Layer 3 of a small transformer language model trained on English Wikipedia (10 layers, counted from 0, width 128).
A neuron's activation on a vector x is GELU(gate . x) times (in . x), where the dot is the dot product.
The model reads these tokens: " where" " he" " is" " kn" "own" " to" " have" " been" " en" "l" "ist" "ed" " in" " a" " b" "o" "ard" "ing" " h" "ouse" "."

The vector x that enters this layer's MLP at each token. A number n stands for n times 0.0085.
0 " where": -69 294 113 73 -157 -129 -102 -141 -115 -21 -38 194 31 103 222 -180 51 -161 38 -1 131 9 190 -179 -170 45 136 208 55 -2 165 233 113 63 99 -31 -4 -57 -100 -65 -201 -103 -82 -1 1 5 -86 103 166 -76 93 -40 36 -22 -64 -119 87 32 -28 -5 6 -162 -66 -96 185 103 17 -58 -280 129 163 146 59 -74 71 47 -3 252 21 -181 -58 -109 8 -236 125 -17 24 56 -38 16 -7 -14 211 183 143 -13 -84 -171 26 -34 85 -32 223 80 -17 82 -64 181 -30 168 6 -69 -8 -81 32 115 -98 5 113 148 -78 -158 7 -24 255 43 -29 -126
1 " he": -75 125 290 79 -122 -52 105 103 -128 22 -163 159 10 137 188 32 -74 -35 -56 83 150 -89 11 -83 -50 94 204 0 45 157 -140 282 146 152 -47 209 -92 -137 -96 5 -93 -134 55 -23 -92 21 83 230 234 -132 -22 -58 -31 43 -120 -174 100 83 -30 10 -47 -71 76 211 21 172 37 26 -249 107 143 42 164 25 -88 9 59 216 222 -94 96 119 -21 -117 -44 6 148 -109 47 -103 -163 -80 163 89 -101 14 -67 -179 -44 -112 71 0 -138 -95 -131 68 -146 152 -19 53 57 -62 -105 -120 -61 54 121 -3 114 -3 -171 -98 34 14 206 205 -42 75
2 " is": 74 149 52 20 45 -158 74 -41 23 88 -41 -41 -92 52 143 56 -55 -171 -13 136 156 -92 -75 -161 206 8 123 217 -64 21 -63 147 116 26 -237 26 -64 -89 -17 -29 -94 -134 -21 131 162 -130 38 85 231 192 -79 67 -21 245 105 -130 116 132 78 11 0 -83 45 101 124 30 192 -159 -215 267 129 1 95 -90 47 191 62 202 86 -303 81 -120 196 -133 -37 27 90 -70 -82 33 -11 42 241 161 -126 -73 -142 -84 -84 204 62 -74 14 52 -34 107 -111 -56 24 -130 10 -148 -14 -6 -144 -147 -14 -194 150 60 -38 51 94 -61 203 77 35 -45
3 " kn": 92 87 280 58 -19 -145 19 24 -139 116 -22 169 80 -158 45 90 56 -111 -54 -71 13 -39 200 -162 -76 31 102 47 19 53 106 344 164 -52 -157 173 -198 -16 -67 97 -200 -118 -144 -33 247 -19 77 150 202 92 -140 -17 222 108 115 -78 22 -4 -183 -52 -17 41 -42 49 47 4 -11 -118 -144 -16 97 -50 121 248 15 94 -157 124 27 -289 149 -12 48 -381 86 3 86 -23 -21 -143 -254 56 36 201 -8 -86 17 -1 211 -36 -63 89 78 26 263 -9 -73 108 82 129 -47 61 54 -71 45 198 111 -85 129 -116 -131 -79 36 -200 346 -2 77 -34
4 "own": -65 46 -97 -52 -50 -9 -71 -4 103 52 -15 76 55 -250 214 -40 25 104 66 202 50 58 129 -186 19 -150 103 241 -150 -220 181 47 270 -16 -28 61 -11 -294 3 34 -128 -183 12 166 -23 18 -95 253 139 90 96 -108 -180 -83 -105 -18 12 235 -92 275 18 75 -130 -28 50 76 -83 -252 -60 -138 -32 -10 118 -13 -9 56 21 326 2 -231 -114 -4 -164 19 82 185 -56 68 115 -50 84 23 44 258 79 -90 62 35 175 48 100 119 26 -93 154 -237 15 5 -69 115 -98 120 23 -115 -94 218 -51 9 195 -63 3 -79 89 -161 61 -73 -62 -72
5 " to": -52 212 105 -10 -118 -35 91 88 -52 183 3 18 -58 16 117 -128 -27 70 -79 198 107 -69 132 -144 -162 -7 6 84 68 -189 -105 267 163 -38 69 89 69 -254 -67 -13 -32 -213 226 -51 173 -46 29 142 95 -11 52 40 32 -20 -119 117 133 134 -92 1 -56 -112 -77 9 111 -47 78 -115 -379 200 -28 54 88 -42 79 142 -123 136 79 -243 73 134 -28 -46 -16 130 23 -122 -42 50 47 -87 167 188 -38 -145 -197 -185 58 21 78 203 -136 -59 -38 -8 -131 172 -222 53 137 -101 -96 -19 -189 16 82 -36 -16 -93 -134 -37 -40 86 20 61 -125 -160
6 " have": -108 106 64 40 65 -57 -13 19 -96 161 -23 186 -98 120 261 -29 49 -131 68 35 86 43 82 -214 144 -8 226 43 -125 -126 -69 33 68 93 -84 91 -2 -77 70 -1 -165 -152 -133 90 34 -205 38 62 260 64 -17 124 -97 106 56 -79 163 72 -65 3 -66 -81 211 89 132 70 41 -48 -140 87 225 75 116 -20 30 -21 -82 323 150 -185 38 -43 164 -9 233 138 173 -150 -73 145 -131 -114 160 270 -6 32 -212 112 121 130 137 153 11 44 10 34 -60 117 31 -131 122 -118 -21 155 -44 -53 101 -129 82 -219 -142 -17 -95 -136 227 45 90 -90
7 " been": -92 146 10 49 29 47 109 -20 -78 195 223 126 19 17 197 196 -76 15 -113 32 118 27 78 -265 76 -192 -1 23 -62 111 -48 212 157 23 -158 109 -133 -60 71 -82 -82 -44 -46 83 95 -185 74 40 252 286 -116 -145 -183 174 -47 24 89 222 44 -88 -95 -43 83 248 116 -125 52 -12 -51 55 169 30 258 -142 33 109 104 284 164 51 43 -124 127 -132 50 78 -7 105 149 -90 42 -14 163 74 -59 -120 6 -27 -25 27 75 -5 -109 48 -34 -21 -115 -179 -55 -173 111 -39 -49 48 14 96 109 -86 129 -228 -126 -120 -60 -166 193 80 93 -38
8 " en": 103 -2 232 -14 -29 -148 105 208 149 -118 20 89 30 -166 146 -46 26 21 50 45 60 -188 72 -101 17 27 181 123 201 54 104 140 198 98 29 105 -24 -42 -6 -31 -291 -103 -177 92 23 160 -48 153 186 -116 -68 133 90 20 -43 -127 -11 41 101 -14 -175 65 150 238 -38 11 -30 69 -209 7 116 -164 143 -82 198 149 -108 91 182 -210 113 84 -97 -347 45 268 -94 -176 151 -48 -98 -67 70 80 -109 -64 159 -117 50 103 -109 30 -5 -7 -44 25 -125 137 128 85 -90 -151 -36 121 -16 44 78 -48 146 -79 178 -10 -116 -17 199 27 36 -218
9 "l": -209 -76 219 29 98 -150 36 -151 60 40 -55 253 1 -25 110 58 29 118 -95 189 -111 -60 -157 87 -113 -85 272 8 155 -9 1 -20 72 32 -55 107 -57 -287 -3 13 -388 -104 61 -23 -66 -18 350 61 -20 61 -66 244 -77 -152 65 -73 -46 169 -134 25 139 -64 -21 129 126 -67 100 -55 133 193 -112 47 136 241 149 145 153 204 34 -230 -86 75 25 32 -68 197 90 156 181 -40 -174 -152 -40 166 -104 -157 -113 69 45 -10 55 61 -61 25 91 -122 -1 12 45 -8 7 -47 57 -239 -41 15 93 -83 161 -90 23 9 142 -122 69 -71 -237 143
10 "ist": -20 106 -155 138 47 -46 -44 -102 -8 -60 -94 -44 146 -56 120 -100 104 156 -76 158 -8 -19 159 69 -118 47 160 43 -103 -25 74 223 185 -43 -13 -112 121 -141 -95 60 -351 138 -65 -17 54 49 213 -12 367 51 -63 148 -150 -55 80 -45 16 336 48 93 48 215 -92 191 199 -17 39 -6 -52 4 -22 -118 -16 256 -47 96 28 280 -176 -186 -97 -45 9 -105 12 -84 235 53 14 0 -81 -7 112 32 -1 90 16 144 159 31 156 -147 -188 -68 35 -373 -90 77 55 -64 -181 53 -13 -190 -124 0 9 -123 270 22 -194 -84 15 -11 87 -173 -27 -60
11 "ed": 28 7 138 -6 -31 -9 157 106 -80 171 129 0 49 -128 84 -97 -127 281 -81 95 -25 -117 57 10 17 99 25 215 21 -126 119 81 252 166 -236 -15 -49 -225 19 -40 -354 -105 -147 41 220 -102 53 95 227 37 40 -12 -219 -235 9 -3 15 334 -63 -73 85 -95 94 14 -12 -132 86 -226 -55 -18 41 -58 181 133 3 82 83 366 -84 -152 39 148 77 28 -121 38 192 183 79 69 -131 -130 226 77 -41 -164 -42 2 187 113 51 34 -4 39 53 -279 -40 -42 -116 31 -3 31 -9 -19 102 147 -196 -81 27 50 -180 -17 -191 -81 34 -122 -40 -114
12 " in": -21 281 -131 -23 -72 -121 -34 187 -111 -15 -8 -31 91 135 59 -124 26 58 -75 128 69 -138 137 -52 16 -69 180 159 -49 -178 112 219 134 27 -251 79 54 -152 -123 94 -57 -212 219 26 179 100 85 167 54 -83 -56 118 60 -63 -49 61 -19 -7 -15 -97 53 63 -156 189 -81 20 81 18 -413 105 106 11 59 -156 189 230 -5 127 102 -150 187 99 -24 -202 70 123 86 -78 -32 94 -211 68 105 12 108 -119 -169 -200 -82 132 18 63 -30 -56 177 29 76 9 -95 -54 -4 -175 -33 -2 -20 112 23 -103 185 139 32 59 -66 -36 55 23 77 -121
13 " a": 22 313 52 -98 -58 78 133 20 -41 34 -19 10 -77 -7 202 31 -89 -9 -240 169 53 -142 50 70 188 -111 214 153 122 214 25 147 245 53 -77 107 34 -153 -28 -45 -46 -191 -22 62 63 -158 163 47 103 -221 -64 -131 33 118 -176 52 37 88 58 -29 -49 32 331 46 76 -213 42 4 -180 299 62 14 171 29 108 99 115 137 249 -184 92 134 42 -353 -28 19 265 -63 -83 -56 -1 196 3 -45 19 -122 -11 -158 66 103 85 62 -90 27 138 40 -39 87 -11 -3 81 -58 5 -79 -116 116 16 35 132 41 -69 112 -15 -47 134 -54 -47 -105
14 " b": -154 14 214 88 23 -64 -78 191 -49 24 53 -8 -60 5 132 -49 -36 2 -118 26 22 -244 47 -107 -12 111 207 212 95 122 28 240 60 -21 -62 -20 -192 -196 -210 133 -212 -131 -18 125 165 1 -115 158 -5 76 -21 176 353 60 72 -175 111 96 11 6 13 -54 -209 25 49 -39 117 -88 -186 92 -35 -62 177 228 118 71 -18 196 198 -318 165 161 -1 -199 -231 -13 64 153 17 -74 -23 15 -232 163 -132 -51 106 -155 49 -72 5 93 -139 59 -33 -85 16 25 109 18 91 -197 14 6 -310 -8 -1 61 7 -185 59 -166 -46 83 21 -92 -132 -63
15 "o": -175 31 102 114 48 -2 17 49 -28 -17 -141 207 -66 -56 223 10 -113 282 -23 171 -16 -79 93 80 -37 -228 134 21 -51 -40 -92 301 164 -8 -8 0 11 -296 -82 246 58 67 77 -9 -2 -83 178 112 -151 -132 29 -179 -176 -76 -88 -284 110 -9 -89 -70 177 130 -97 117 -64 -139 4 -155 -147 90 21 -58 -78 39 30 -122 -25 124 307 -262 47 55 -215 -120 -161 41 69 -46 11 -89 144 -106 -27 267 -98 -235 -30 119 37 -11 72 -96 -148 -33 -140 -60 20 93 44 -2 21 -69 45 -91 -148 -35 44 -81 132 -181 -78 -16 -134 -17 109 -123 -147 71
16 "ard": 76 207 -78 -45 49 75 45 4 -106 -25 79 48 -9 59 158 -115 27 176 -74 88 -89 -82 -12 60 65 172 101 -22 -194 -31 -21 38 45 95 109 -35 -7 -141 -73 174 -382 1 -63 -50 -91 240 373 106 -5 -135 -188 64 -196 126 87 92 -45 219 -142 34 -83 88 -154 195 193 82 -12 26 -70 -109 -81 15 115 336 -87 158 -30 248 -65 -132 -86 -60 -49 57 -96 -43 15 105 110 29 -311 -77 -150 -61 184 -108 -20 -46 45 78 153 18 -117 -83 -75 21 -183 181 -223 11 -117 148 10 46 50 103 73 -211 37 -254 22 28 -49 -293 95 89 -58 78
17 "ing": -158 74 72 -74 31 48 100 -46 -78 148 -19 45 -31 -5 145 -43 -101 219 -70 79 18 -111 72 40 198 111 16 304 26 -316 48 37 79 47 -194 65 -48 -181 37 31 -105 -132 -122 132 61 -65 7 43 57 -54 -4 -26 -99 -162 -25 50 74 78 152 -148 17 -113 -76 161 37 110 120 49 -63 -203 -8 -147 162 236 -140 99 -41 473 -74 -210 -45 -19 293 -207 -202 13 79 35 -3 25 -42 62 140 196 -76 -139 62 153 80 219 96 150 44 -69 -118 -67 49 30 -31 24 -166 7 26 -112 -175 69 137 -143 168 -7 40 40 -21 -3 58 -13 -183 -54
18 " h": -13 30 244 5 39 -7 -124 100 -188 -4 -66 -28 -80 14 43 -66 158 -70 56 58 149 -114 56 6 1 24 306 164 63 16 78 210 169 43 -69 70 -217 -127 -106 41 -12 -96 20 120 141 164 -11 129 -90 -92 -139 -108 150 51 36 -123 40 267 -130 29 126 55 -137 170 5 -79 24 -176 -272 101 -35 -5 -39 217 -13 30 130 218 153 -159 -44 48 -14 -304 -142 23 169 -174 -224 61 -113 -42 -150 118 -111 -149 -86 -216 -64 -113 222 93 -24 -38 75 -42 36 209 83 1 147 -95 -64 1 -123 175 110 36 98 -141 35 -98 -126 -119 168 -44 -101 12
19 "ouse": 7 68 29 -41 -56 -78 -89 -90 54 106 17 -2 20 -40 161 -101 -74 77 -58 44 8 -55 -80 -157 90 -54 -19 255 -166 34 273 -20 -33 -119 152 -67 -201 -114 -44 18 -315 -49 -70 -40 105 57 -185 194 91 23 116 -80 -214 -17 -52 58 79 91 16 -32 18 87 -161 10 -85 1 -135 3 -74 -161 -11 -199 77 11 -143 94 177 452 -32 30 9 -244 -10 -139 -120 -79 -48 -113 225 21 -100 91 -4 91 -37 -100 -61 -120 -47 40 160 -42 -100 -78 -28 -108 -81 96 -61 -139 -95 -116 -158 -13 -251 -140 63 -110 177 -174 -44 -209 -115 -46 191 -77 -45 117
20 ".": -54 115 113 217 -45 72 59 -111 -144 142 -35 133 61 162 -40 -143 -2 -91 -247 101 133 46 187 -185 -44 -29 282 189 92 277 124 79 119 114 -139 -9 -139 -38 73 147 -264 -129 -54 -259 85 19 69 114 85 -25 -60 -33 -60 20 13 -72 70 23 -37 -40 67 98 31 -88 86 105 -91 -150 -215 271 114 16 30 -57 -47 244 -3 262 -118 -123 70 36 93 -164 -41 56 -4 21 -130 129 -133 -169 46 -18 -32 -89 103 -75 -59 164 8 -17 -13 62 -28 -12 78 53 -53 -25 328 -197 -85 -79 -226 4 -109 16 134 163 123 -96 19 145 116 -77 -91 95

Each question shows the input weights of one neuron of the MLP. A number n stands for n times 0.0013.

n509 gate: 181 23 91 -95 27 -28 -33 49 44 23 85 6 65 82 -136 48 37 44 122 -26 120 21 3 -70 -65 -15 -141 35 -139 66 -175 131 117 -14 -213 -77 -183 -57 -39 -40 -82 -217 -11 -63 192 118 18 88 -90 -175 23 123 -12 -92 -28 -25 -28 12 9 97 186 -117 204 69 28 6 -19 -132 42 -60 -162 -117 50 48 17 29 -104 -32 56 113 -78 -17 -26 39 176 30 110 14 37 -128 -38 185 6 -22 -68 -69 -37 178 -3 107 -3 -146 58 14 -43 34 -33 82 -97 -48 136 -64 11 -195 -53 -116 61 147 58 23 -76 -22 0 133 -85 -33 -188 264
n509 in: 189 70 70 -101 -31 106 41 -53 -16 104 157 -41 -18 10 -6 0 16 177 115 -11 21 -137 19 8 122 207 97 138 -52 -244 93 100 101 101 -24 -38 -58 14 -81 32 -11 -58 82 -119 65 70 74 -71 -29 -8 -174 101 -196 -18 -16 -83 -67 -140 16 -33 47 -24 193 -45 5 -22 38 -49 22 56 -216 -5 -138 -50 -116 69 -8 170 25 -6 8 -77 13 31 112 -36 83 -64 138 -59 78 101 -11 39 -79 29 148 8 -75 81 26 -82 53 -54 -24 47 87 8 -10 -60 99 -10 -10 98 -86 -68 86 -52 40 29 95 64 -123 13 -213 -91 -72 206
On which two tokens does it fire most, strongest first? 11 "ed", 20 "."

n169 gate: -96 15 -84 37 -43 25 -8 58 -17 -115 45 41 -70 -71 -111 -96 164 61 -27 109 -63 -9 -21 69 6 84 -54 -40 37 -99 -9 164 49 0 -106 80 -82 196 87 0 121 -44 -260 -3 11 -129 -53 -12 -42 174 -54 -220 199 -19 -37 14 173 -58 20 66 6 20 -87 115 -142 147 -71 38 -75 -45 90 23 52 -125 -36 120 -14 48 -35 -3 191 -111 -268 78 103 -101 -153 -100 11 -64 -35 58 88 -87 37 60 80 -81 3 158 -11 3 9 -25 -37 -68 -44 3 289 153 94 -94 92 -100 50 -180 41 108 31 76 132 -124 107 3 65 -104 109 29
n169 in: 20 132 -102 -65 -7 -57 -28 -39 131 -110 80 99 29 -32 -84 19 22 154 27 146 -148 -187 118 138 219 154 206 201 -73 -44 -114 138 -43 78 -3 34 103 -3 -127 -119 -14 -130 -112 -71 -115 -238 -60 46 -35 100 116 -168 82 22 61 -28 173 -56 -105 96 -29 3 -3 133 -38 143 0 89 -248 41 158 -100 0 -84 221 6 121 29 -157 107 175 45 -59 -41 -19 27 3 -19 13 -154 125 -7 109 32 128 -90 145 -142 -57 175 -90 -29 33 12 130 -244 -135 -93 35 -42 23 -57 135 261 159 -51 52 63 -114 -38 -46 68 75 -84 93 -83 129 202
Its three highest activations, in order, are on tokens 8 " en", 12 " in", 3 " kn"

n240 gate: -65 -91 -182 -80 -88 69 22 55 77 160 -9 -117 -135 -82 -28 35 66 -187 91 0 -10 -43 13 -19 101 -155 37 -122 63 43 -162 -282 30 244 -115 -66 -79 0 25 -25 -61 55 133 -45 -28 -188 82 -157 -251 -10 -86 -150 -27 25 22 16 3 -94 91 193 53 -22 -25 -141 -9 154 -9 82 -30 148 92 -25 -31 209 -50 -41 125 -32 43 -20 -148 -96 -36 34 -74 10 -71 -134 77 149 -62 -29 -252 -16 13 -54 -99 -136 -264 85 -130 -251 48 169 -6 -66 -37 -126 -47 145 -63 118 -161 93 -3 -94 197 65 -151 -85 -147 -6 93 -40 133 -33 75 -55
n240 in: -85 23 -29 -124 -61 147 102 -45 48 -54 -6 -26 44 -60 48 224 47 -58 3 -22 -67 46 126 -52 95 -39 157 -237 -73 107 13 -133 139 318 22 -169 -223 -185 -22 22 -297 122 9 -111 204 -132 128 -197 -188 -19 -64 35 -108 -59 -179 12 41 55 139 15 -75 -22 -158 -122 -60 216 40 -26 -44 54 15 -67 -89 126 6 -175 19 137 -7 24 28 -16 -85 66 29 -23 -45 -87 167 -58 3 90 -252 28 190 -64 -197 -238 -174 16 -76 -92 39 -108 -32 -152 19 -66 -19 -35 -89 56 -25 78 -19 28 87 16 21 -25 -39 -117 -32 124 19 3 0 -134
On which token does it fire most, and how strongly? 2 " is", at about 0.14

n489 gate: -122 113 -101 -203 77 9 78 51 -39 18 -130 -28 -62 24 -149 -41 44 42 13 -96 292 -155 -112 -158 196 85 -28 -120 -107 -6 158 134 -17 42 -45 -12 110 104 0 -95 -155 80 -156 -12 -80 -47 71 163 50 108 -89 -96 -57 114 -12 -47 152 -70 -112 26 -24 -48 41 -42 -18 6 -121 67 50 -57 -26 60 -171 -177 96 93 -12 37 -71 -128 212 170 192 50 -3 -112 -118 45 66 143 -125 151 -15 73 -27 167 21 73 -102 35 -75 -185 136 -52 -51 184 -102 -83 -15 -6 -210 -41 -38 47 56 71 73 -111 19 148 77 92 -33 -84 -134 31 -44 12
n489 in: -3 0 95 -108 66 91 -36 47 110 -9 -263 -117 -6 80 147 -46 144 16 141 -87 74 212 138 -28 3 63 -29 34 -138 3 -99 55 135 -134 -19 -10 139 121 61 3 -128 74 -60 59 -88 -36 -118 223 61 -238 -28 71 -115 24 92 118 -39 111 3 45 -100 -12 9 -31 98 64 -51 130 179 -3 -51 142 72 -103 -100 37 0 112 102 66 -6 -294 -139 -58 -131 -10 -50 190 -140 -135 117 109 200 64 83 -123 62 -114 -109 -34 93 -65 -143 254 9 -28 45 -37 31 34 138 12 48 -126 -46 189 69 38 126 9 -206 143 41 -135 -15 -53 -36 38
On which two tokens does it fire most, strongest first? 2 " is", 16 "ard"

n191 gate: -3 -66 12 -83 121 -24 -62 204 -6 80 -109 225 66 54 20 21 -42 -102 -228 -147 -125 222 54 146 16 -16 -67 -12 -61 125 -10 46 70 117 -154 -41 85 -81 48 49 52 117 -41 -86 118 -54 192 -85 -202 220 24 0 78 -15 39 -108 -21 -165 34 130 -75 -250 39 -136 115 -101 121 41 177 132 -35 0 -38 -102 69 -150 31 173 -16 200 160 6 34 -6 -259 70 -34 3 148 -16 100 52 60 -93 -143 -12 18 -218 -30 -42 -125 -61 -9 -41 117 -67 -77 73 -91 97 152 -110 98 -77 3 60 -3 -82 53 -55 -101 94 46 -39 -161 -108 78 56
n191 in: 21 -29 47 -162 3 -121 0 131 -88 52 -54 15 6 -29 9 -68 -40 -47 34 67 -23 123 -120 199 -77 6 91 -46 3 70 48 3 -16 102 20 72 -49 107 -48 29 -165 146 59 -178 54 -136 -119 -62 -43 23 -75 92 98 -8 -119 73 -113 -65 79 86 -85 -138 6 -6 -9 33 -150 -343 -24 33 -166 -109 33 -60 130 -12 55 36 0 71 81 -101 -29 14 119 -84 -85 20 -90 152 -82 -67 95 42 -120 -98 -52 -144 -101 168 -23 -9 -93 6 -52 -66 -109 137 -6 -223 -194 -39 93 -121 -37 111 179 -89 62 -77 -38 -3 218 -176 17 198 37 -62
On which two tokens does it fire most, strongest first? 9 "l", 7 " been"

n96 gate: 115 73 160 -13 137 0 -27 104 -57 -41 -87 -29 -37 211 -51 -111 121 -22 -10 -41 3 -49 127 -38 122 -261 -148 35 -50 -181 -282 -112 -86 -6 101 212 -175 132 80 -19 3 -3 -9 150 65 -46 68 61 139 -103 -12 128 63 -40 15 86 -116 -48 38 51 37 66 -28 63 -78 -244 -21 64 0 -43 117 100 -118 -36 18 -44 -47 371 13 -13 73 25 -166 111 38 52 -146 41 -151 10 61 63 26 163 -65 37 -34 80 -79 173 -47 -97 -208 -112 -269 81 112 96 118 0 -26 34 -76 52 -18 -93 -95 71 -148 0 -64 -27 196 146 28 -164 49 -122
n96 in: 49 129 102 23 -114 209 37 91 164 94 99 46 111 -153 21 -83 -83 -79 -62 -88 -45 67 -114 -30 30 -30 176 -120 38 31 -57 186 68 78 -163 54 35 -7 194 -87 -31 49 153 197 -45 -140 -50 -47 16 -23 -3 -6 -185 31 54 168 88 132 99 -93 -274 -61 38 -114 35 133 -3 -103 31 -249 -19 74 144 -108 -6 107 16 66 94 225 107 10 175 159 39 64 78 169 65 92 191 114 46 -216 42 126 129 56 123 -188 3 126 101 -16 49 71 -13 22 106 215 37 -76 236 -38 19 124 -95 83 215 -58 -159 -50 -36 81 80 -46 -54 79
On which two tokens does it fire most, strongest first? 6 " have", 17 "ing"

n65 gate: 46 -82 37 0 38 111 -26 -262 39 -99 -92 -21 -56 -97 -132 15 -80 33 -146 -105 -45 -3 99 3 196 -85 41 -45 33 31 -145 -12 6 -78 -90 -87 -15 -117 -9 36 -82 -123 69 6 9 167 -15 83 -162 33 -77 -117 85 -61 -91 108 -99 216 -109 9 -18 -158 -94 -139 131 -6 34 -15 -113 -72 -247 -42 116 -146 99 42 -93 57 34 -74 29 -200 -101 -23 -12 143 100 9 -3 -36 15 -54 156 6 -15 -125 -188 -104 44 -144 -39 -81 48 -138 66 113 78 -195 -9 42 59 -137 -49 -55 -132 -74 39 12 -106 240 -107 -32 196 95 -196 -137 -129 46
n65 in: 332 24 158 -209 95 29 86 27 -281 -114 -3 107 64 153 100 -65 9 64 -57 -192 48 -62 93 88 -15 -42 22 -36 142 -132 99 142 105 51 -24 53 -48 50 103 -131 -104 17 -20 51 -103 -88 52 138 -15 107 -98 93 3 49 118 -6 67 -101 49 -138 56 45 -15 36 -77 224 -6 73 9 -57 26 62 -35 12 32 18 -12 -94 -89 201 98 69 -241 6 21 -19 -60 51 78 70 33 36 89 -132 -24 -220 51 -12 151 35 128 -6 -60 20 -115 -219 -32 53 255 -104 46 -55 -125 0 26 -3 -73 -12 -26 18 -156 75 -96 61 -68 222 18 64
Which token does this neuron like most? 12 " in"

n411 gate: -128 -151 139 -122 112 -25 16 -115 -124 -29 -14 -55 61 -48 31 34 28 6 -57 0 -88 -29 -169 78 -26 121 42 -51 -82 -140 -65 155 68 31 83 106 54 174 78 -54 -102 -63 201 94 34 -47 -61 -38 154 -122 -153 9 27 -39 107 61 -100 -35 -17 -115 95 -128 118 -115 -11 96 8 -6 -191 -30 77 127 -154 71 17 -26 -34 71 -206 -107 3 -17 35 134 -77 95 -43 37 17 29 145 -29 -9 84 -28 43 -28 -84 0 95 45 99 -46 5 -161 -73 -218 -28 90 -79 85 -17 -127 97 -126 249 217 -67 -49 -226 58 -25 -11 19 -99 152 8 -82
n411 in: -9 96 -111 140 78 98 -44 -89 -55 58 9 75 -116 -21 89 174 60 -138 -61 140 109 9 32 -43 -53 -37 -38 21 144 128 -13 -103 -35 86 49 -111 33 -13 -92 -188 -80 -87 106 -12 66 -98 113 -9 182 82 -45 -88 6 65 54 -125 -36 -158 77 -140 -123 -97 -147 162 -106 159 -50 -72 0 -61 -128 76 -23 -35 113 88 21 24 -6 -13 -3 325 -177 -78 -6 -51 -65 -37 131 -59 -3 18 37 122 172 191 303 34 190 -93 100 -82 0 70 12 -48 144 144 75 99 3 -171 3 -71 36 -105 -46 190 176 54 -131 -85 -49 24 60 -93 134 78
Which token does this neuron like most? 1 " he"

n55 gate: -128 -37 -102 0 -50 -180 30 93 -14 11 -39 -85 52 -151 156 -146 110 132 30 -56 -33 37 -12 56 -17 56 -85 -120 -83 -9 52 8 16 -17 -78 61 194 -120 25 -3 -121 189 -19 64 -112 -55 -215 26 -96 -114 -47 -92 100 -16 112 79 -212 54 -6 43 -33 -72 102 62 72 -140 -112 68 50 -208 -61 -97 -67 -17 -65 -44 36 107 -101 92 57 -58 60 -109 -67 -46 82 73 -31 -96 -60 90 106 -3 149 33 97 201 -152 -124 64 44 73 -105 208 105 51 69 116 39 -155 -57 246 5 85 44 -28 40 45 -33 -11 -19 137 32 -14 -40 -101 -77
n55 in: -93 -27 -135 -103 50 -115 -31 -59 6 -18 17 -81 32 6 102 0 -44 101 200 38 -108 -46 -73 116 24 -6 197 -168 23 3 18 35 -14 162 -65 -189 15 -149 9 -53 -226 0 -6 26 14 -20 -121 178 -63 -167 -172 -106 62 46 -130 -6 -347 42 -95 79 118 -146 142 148 -6 -136 -34 -144 15 -108 45 -12 60 -52 -32 103 -130 222 -158 -16 -3 -47 -78 78 -86 -177 47 38 -9 -185 27 47 12 -66 58 3 15 57 -92 -3 -12 132 124 37 74 -67 -57 105 76 -15 -161 -208 -17 51 182 -38 92 39 60 -55 6 6 104 -117 -82 -157 -14 -24
Its three highest activations, in order, are on tokens 10 "ist", 4 "own", 17 "ing"

n445 gate: -84 -58 -42 -60 74 -43 -52 122 -48 -102 81 -74 -115 -53 -110 59 156 3 -108 -41 9 -62 -49 -141 117 238 40 -105 -53 -73 125 -6 57 -54 -105 -171 -218 140 118 25 -127 3 -77 41 -31 84 124 3 59 25 22 -3 90 -129 59 -22 121 -149 283 -12 -193 -193 25 35 -69 65 -18 32 73 -13 40 -91 -104 -13 -93 -70 -221 132 -154 68 227 48 116 -78 86 -95 -45 124 64 -93 -119 51 -16 -171 -104 -32 -60 -97 -65 191 -212 149 38 -189 -153 35 -58 -9 41 233 -141 40 62 117 3 72 -29 -26 -75 41 -78 -27 -54 0 205 142 -77 272
n445 in: 217 -17 180 33 -43 3 -45 107 242 157 -23 51 -23 -36 -50 23 131 40 11 73 109 124 83 74 106 -17 91 70 16 150 -52 -129 117 -37 207 76 10 -98 7 -70 116 6 148 66 177 -72 58 3 -39 -213 40 10 28 -58 -33 150 198 88 -20 19 229 229 -151 -47 -96 0 -179 -106 -178 -263 160 33 23 -124 23 203 -57 79 -17 -46 -174 -176 -129 -36 -13 135 -145 -70 -170 169 203 174 -41 85 -10 -7 73 -75 -114 16 -103 123 40 99 -7 -23 32 -178 287 0 -10 52 26 -120 -88 59 115 -7 -218 129 -184 -3 -104 3 7 -121 -72 10
On which token does it fire most, and how strongly? 8 " en", at about 1.9

n78 gate: 250 157 45 94 -10 -132 255 -60 -10 -19 59 77 -28 115 -102 134 65 -121 43 -76 107 -98 -105 76 -106 89 16 16 -270 -125 -29 -299 -122 82 -70 20 13 -90 -102 44 -166 12 -134 -3 -50 -74 -97 -39 -3 -44 -159 44 -10 -28 149 -98 55 -42 -80 169 111 -113 127 57 -9 -10 21 -39 165 205 78 116 52 121 157 -107 98 81 -6 34 -201 -35 99 3 -16 42 -13 -82 32 -226 -38 48 -126 28 112 19 -103 61 -28 -161 -69 122 -187 33 108 -159 107 6 28 3 -36 -73 89 0 -182 -3 179 229 -152 44 -6 0 111 43 -28 -36 -6 167
n78 in: -95 -64 134 169 -7 -40 187 107 73 -150 83 -29 -12 -142 -47 9 167 -171 -7 25 -103 16 10 57 154 -10 111 44 -25 49 -39 -254 -128 75 6 68 62 3 -46 -137 -3 -173 6 81 -15 18 -164 112 68 62 -149 0 135 -70 -74 196 -85 -121 -54 -3 86 65 -46 69 -22 151 54 -109 23 191 -129 6 -115 -39 0 53 189 95 -65 -13 -185 144 35 -46 -3 52 3 88 138 -196 -239 -63 103 -104 -53 44 -3 64 3 -105 -50 -44 -31 -105 -32 50 -106 158 146 208 155 91 27 0 89 -108 -117 -74 -94 -161 74 132 9 64 -6 -247 101 -246
Which token does this neuron like most? 9 "l"